Layer 9 of a small transformer language model trained on English Wikipedia (18 layers, counted from 0, width 128).
A neuron's activation on a vector x is SiLU(gate . x + bias) times (in . x + bias), where the dot is the dot product.

Input weights of the MLP neurons that the questions are about. A number n stands for (n - 500) times 0.00083.
n103 gate (bias -0.181): 514 611 378 544 514 411 437 682 435 491 472 647 500 524 298 683 567 556 262 636 519 269 238 423 514 568 364 344 208 616 740 565 306 210 374 467 362 609 376 518 434 538 864 629 306 792 568 380 209 754 395 486 541 518 483 436 476 374 436 440 311 460 307 475 505 671 384 615 319 381 395 765 505 279 777 523 481 665 589 361 528 316 586 495 395 739 505 500 360 653 514 545 344 668 487 477 672 402 573 522 381 683 660 376 461 589 618 449 25 355 390 688 583 364 598 835 293 248 750 708 698 347 407 363 587 559 592 292
n121 gate (bias -0.112): 527 538 219 491 720 756 585 663 781 373 575 605 620 742 672 577 505 481 514 491 744 402 354 280 330 324 346 608 379 668 718 556 523 417 560 373 850 370 770 380 172 661 532 533 368 446 378 517 523 449 523 665 523 700 683 760 443 546 636 610 665 482 596 319 463 472 532 600 500 387 559 566 408 190 565 586 565 482 542 459 693 495 634 671 751 354 468 430 558 436 98 438 411 379 569 486 796 486 658 381 650 553 409 888 234 758 751 287 395 576 557 528 439 735 527 681 734 496 604 514 418 379 444 718 433 383 747 331
n226 gate (bias -0.154): 406 343 367 543 374 230 500 282 747 345 403 525 429 516 520 669 840 823 271 723 665 383 380 510 364 353 366 510 539 595 674 485 500 405 642 562 843 400 149 627 659 131 460 651 423 520 495 747 277 429 311 614 271 515 518 690 526 429 467 545 428 348 705 428 707 510 369 390 356 500 580 572 313 250 755 305 719 680 173 662 318 615 380 303 308 726 500 612 490 151 449 354 732 490 566 435 510 899 549 670 600 646 854 495 481 441 141 257 661 537 417 285 490 693 617 646 403 475 788 453 637 282 652 495 468 318 715 459
n254 gate (bias -0.105): 773 575 515 546 197 554 589 235 635 525 256 361 432 550 490 462 625 735 724 472 342 161 687 684 596 293 642 436 552 414 658 432 653 436 559 332 723 391 567 617 554 684 471 240 544 457 287 491 377 543 490 841 433 190 700 510 555 194 625 558 495 818 266 595 577 787 592 739 764 723 357 76 240 536 519 486 597 486 647 524 659 361 114 427 575 581 400 558 721 377 422 542 614 480 251 433 616 246 457 546 614 941 481 452 642 342 449 350 558 460 579 490 573 566 472 425 451 430 263 677 379 713 481 591 445 359 706 608
n103 in (bias 0.033): 454 384 360 394 307 396 613 369 453 751 600 589 116 309 552 356 549 351 508 639 658 293 504 433 654 618 601 837 705 297 504 461 246 557 496 862 602 561 650 358 294 496 624 571 438 602 614 750 445 526 479 368 504 398 547 415 513 574 623 564 478 563 534 323 483 597 719 636 423 513 457 654 603 403 524 377 630 566 522 440 517 213 527 530 708 534 623 304 487 537 275 318 412 630 621 298 496 330 403 339 398 724 474 871 639 342 730 470 556 621 668 439 748 559 711 513 334 199 445 482 639 547 487 321 469 655 526 706
n121 in (bias -0.014): 610 496 708 576 368 451 535 370 532 693 598 345 605 392 671 579 700 520 583 504 525 507 288 151 516 548 323 385 691 592 753 459 594 447 395 381 554 610 636 660 406 422 460 321 323 659 579 400 642 412 444 570 338 314 485 643 203 629 582 576 812 333 293 457 520 504 436 731 403 545 428 348 448 384 582 556 411 399 524 685 516 488 750 677 463 775 464 350 347 551 488 315 574 151 315 496 492 451 539 546 691 566 345 640 618 372 507 411 344 520 595 581 591 610 500 546 798 477 528 529 642 302 379 524 667 704 496 463
n226 in (bias 0.084): 487 443 346 622 252 849 656 780 390 557 379 227 864 652 906 554 510 500 482 347 514 526 436 630 665 617 568 805 545 712 599 616 453 554 560 344 713 700 486 317 706 803 573 590 505 863 428 424 464 633 214 608 586 527 384 527 514 579 466 390 491 531 331 430 417 396 302 263 461 580 541 166 551 483 413 468 750 607 519 459 311 294 610 615 595 390 319 514 415 534 690 438 486 519 435 445 431 495 459 646 573 434 536 441 448 584 609 722 628 534 296 239 121 667 310 514 294 630 640 736 452 617 787 796 519 388 523 627
n254 in (bias -0.008): 249 461 419 447 551 604 310 395 495 409 873 560 645 808 623 606 317 457 463 719 324 729 477 783 821 283 743 481 731 578 464 321 410 398 356 658 601 557 570 740 472 231 268 572 629 431 280 500 463 467 417 619 376 578 449 537 620 650 681 602 352 830 421 400 537 629 621 597 525 462 722 605 738 561 463 412 838 333 519 383 346 523 553 374 635 398 312 495 290 555 364 702 548 208 469 705 584 576 518 572 850 513 279 380 597 532 680 467 375 619 903 547 513 802 689 529 491 359 605 607 398 393 181 505 471 436 375 514

Each question shows a token from some text and the vector x that enters the MLP there. A number n stands for (n - 500) times 0.012.

"S": 553 460 414 503 460 575 455 395 367 468 512 404 482 627 614 437 349 453 583 559 397 527 400 467 410 529 588 376 496 511 532 467 602 830 497 565 469 478 500 618 521 478 489 473 550 559 458 525 557 468 428 587 447 603 690 419 522 551 527 483 597 468 562 487 407 521 482 555 529 386 491 414 472 707 497 486 371 475 491 619 532 643 483 494 615 497 475 536 497 475 566 483 413 477 434 475 441 552 505 478 505 437 489 486 555 547 456 478 491 659 490 470 510 514 423 487 572 505 583 497 523 482 649 319 502 497 572 505
The neuron with the highest activation: n103

"us": 566 374 446 559 481 545 505 574 480 456 507 477 508 386 485 417 383 446 607 512 642 539 473 487 520 548 491 429 465 465 551 510 428 878 528 527 448 534 429 516 449 373 469 567 442 426 608 451 587 646 500 504 562 558 409 446 530 411 461 422 566 455 412 491 508 454 521 488 400 601 602 502 459 551 425 502 440 479 590 468 507 486 447 585 452 666 325 465 516 533 482 511 589 421 492 535 502 590 616 448 472 457 403 445 475 513 533 586 442 489 420 508 447 498 397 580 452 405 510 517 573 572 521 443 573 539 478 481
The neuron with the highest activation: n254

"ur": 494 554 281 478 424 281 444 447 618 494 405 484 581 568 584 407 442 568 482 437 447 470 576 509 519 629 545 408 411 399 475 510 347 529 531 478 518 512 563 322 727 430 552 481 403 503 543 521 419 520 677 660 602 599 299 507 426 518 477 347 278 340 515 531 415 647 467 591 611 522 442 593 487 399 473 448 468 592 598 527 546 561 612 611 419 471 424 482 539 488 425 645 480 514 456 473 377 662 371 472 517 347 461 539 416 451 493 639 597 481 420 494 480 422 499 577 348 486 501 419 541 498 476 318 420 447 504 400
The three highest activations, in order: n121, n254, n226

" n": 485 395 500 497 423 517 357 578 464 561 386 401 421 578 412 475 684 529 574 513 547 489 657 435 501 541 507 495 461 490 473 391 597 766 483 556 438 455 495 539 432 461 506 435 384 361 532 549 552 588 518 646 414 513 484 491 493 499 536 502 422 554 546 466 554 414 410 533 381 433 408 409 597 856 488 495 505 572 591 454 513 561 407 490 479 469 578 423 502 529 445 557 391 438 458 417 449 555 558 448 520 525 539 568 478 557 484 533 508 667 446 556 428 538 512 397 389 481 417 496 475 491 514 478 422 487 503 512
Which neuron fires most, and how strongly? n121, at about 0.3

"k": 607 370 415 606 532 601 471 590 603 511 358 473 466 539 498 462 476 488 580 491 501 449 527 488 456 588 515 476 514 611 504 433 627 944 429 538 588 475 480 455 496 511 586 542 433 518 503 496 486 541 513 498 573 433 529 604 532 453 432 472 590 457 483 483 560 428 562 465 398 512 567 413 530 473 452 389 519 481 488 478 537 513 540 582 446 463 505 424 553 519 554 456 428 464 452 406 504 572 485 456 538 545 662 583 515 664 477 395 447 567 497 455 475 558 515 570 605 514 462 474 531 496 517 450 507 565 559 502
The neuron with the highest activation: n121

"3": 513 375 565 483 486 607 496 449 570 398 526 437 429 527 536 430 522 484 600 345 520 512 481 414 383 510 546 481 440 535 509 537 613 571 619 476 515 549 406 560 452 415 554 523 476 494 451 464 502 476 546 487 559 463 386 473 529 434 490 594 577 569 457 484 480 463 536 491 388 471 598 420 512 455 430 479 579 544 542 554 492 450 587 462 407 524 561 545 526 461 443 509 554 466 519 393 558 448 539 431 490 408 388 474 508 464 665 472 509 558 594 541 509 584 444 510 416 462 503 535 641 660 456 413 491 576 487 505
The neuron with the highest activation: n121

"ol": 540 705 548 527 344 436 458 513 621 538 550 542 509 535 603 416 538 575 458 398 309 479 519 354 592 521 561 504 537 560 381 445 460 688 547 514 517 608 699 444 600 389 618 516 587 462 361 534 429 441 454 608 487 475 471 546 534 402 446 433 512 462 423 542 316 534 322 541 459 507 432 441 542 451 485 431 574 701 574 409 519 470 649 364 511 532 506 628 482 560 408 478 539 631 524 567 462 525 351 534 421 483 456 460 463 498 507 496 510 567 511 609 552 485 492 427 482 496 562 578 645 537 502 420 434 291 654 459
Which neuron fires most, and how strongly? n103, at about 0.27

"lege": 417 561 379 554 460 521 495 391 388 335 408 603 531 385 624 495 440 552 524 519 377 452 459 575 484 630 517 556 591 535 384 431 643 650 480 542 584 434 543 450 397 467 504 418 512 509 578 466 418 516 517 507 542 587 437 460 446 591 558 528 458 426 380 504 422 488 485 548 510 341 555 312 556 446 371 518 435 496 479 417 534 424 327 448 481 525 549 608 390 440 494 600 580 468 466 420 537 470 501 478 595 418 461 486 499 477 518 371 526 411 442 574 486 478 433 579 491 506 469 650 477 514 522 479 709 627 443 484
The two highest activations, in order: n254, n103

"ill": 520 680 436 493 398 487 390 441 452 276 486 382 323 317 656 393 577 593 452 529 490 481 370 529 425 635 520 550 386 439 429 494 462 655 556 537 433 538 458 411 506 414 553 590 466 549 661 497 459 587 496 563 471 478 273 435 512 531 437 525 572 510 465 520 483 331 490 509 523 605 307 640 566 535 436 536 600 546 487 639 401 573 546 557 414 434 493 595 620 541 563 465 538 543 489 422 460 512 358 470 366 450 483 487 431 590 475 529 457 546 498 483 456 344 512 438 444 529 400 480 709 503 455 455 564 522 354 510
The three highest activations, in order: n254, n103, n121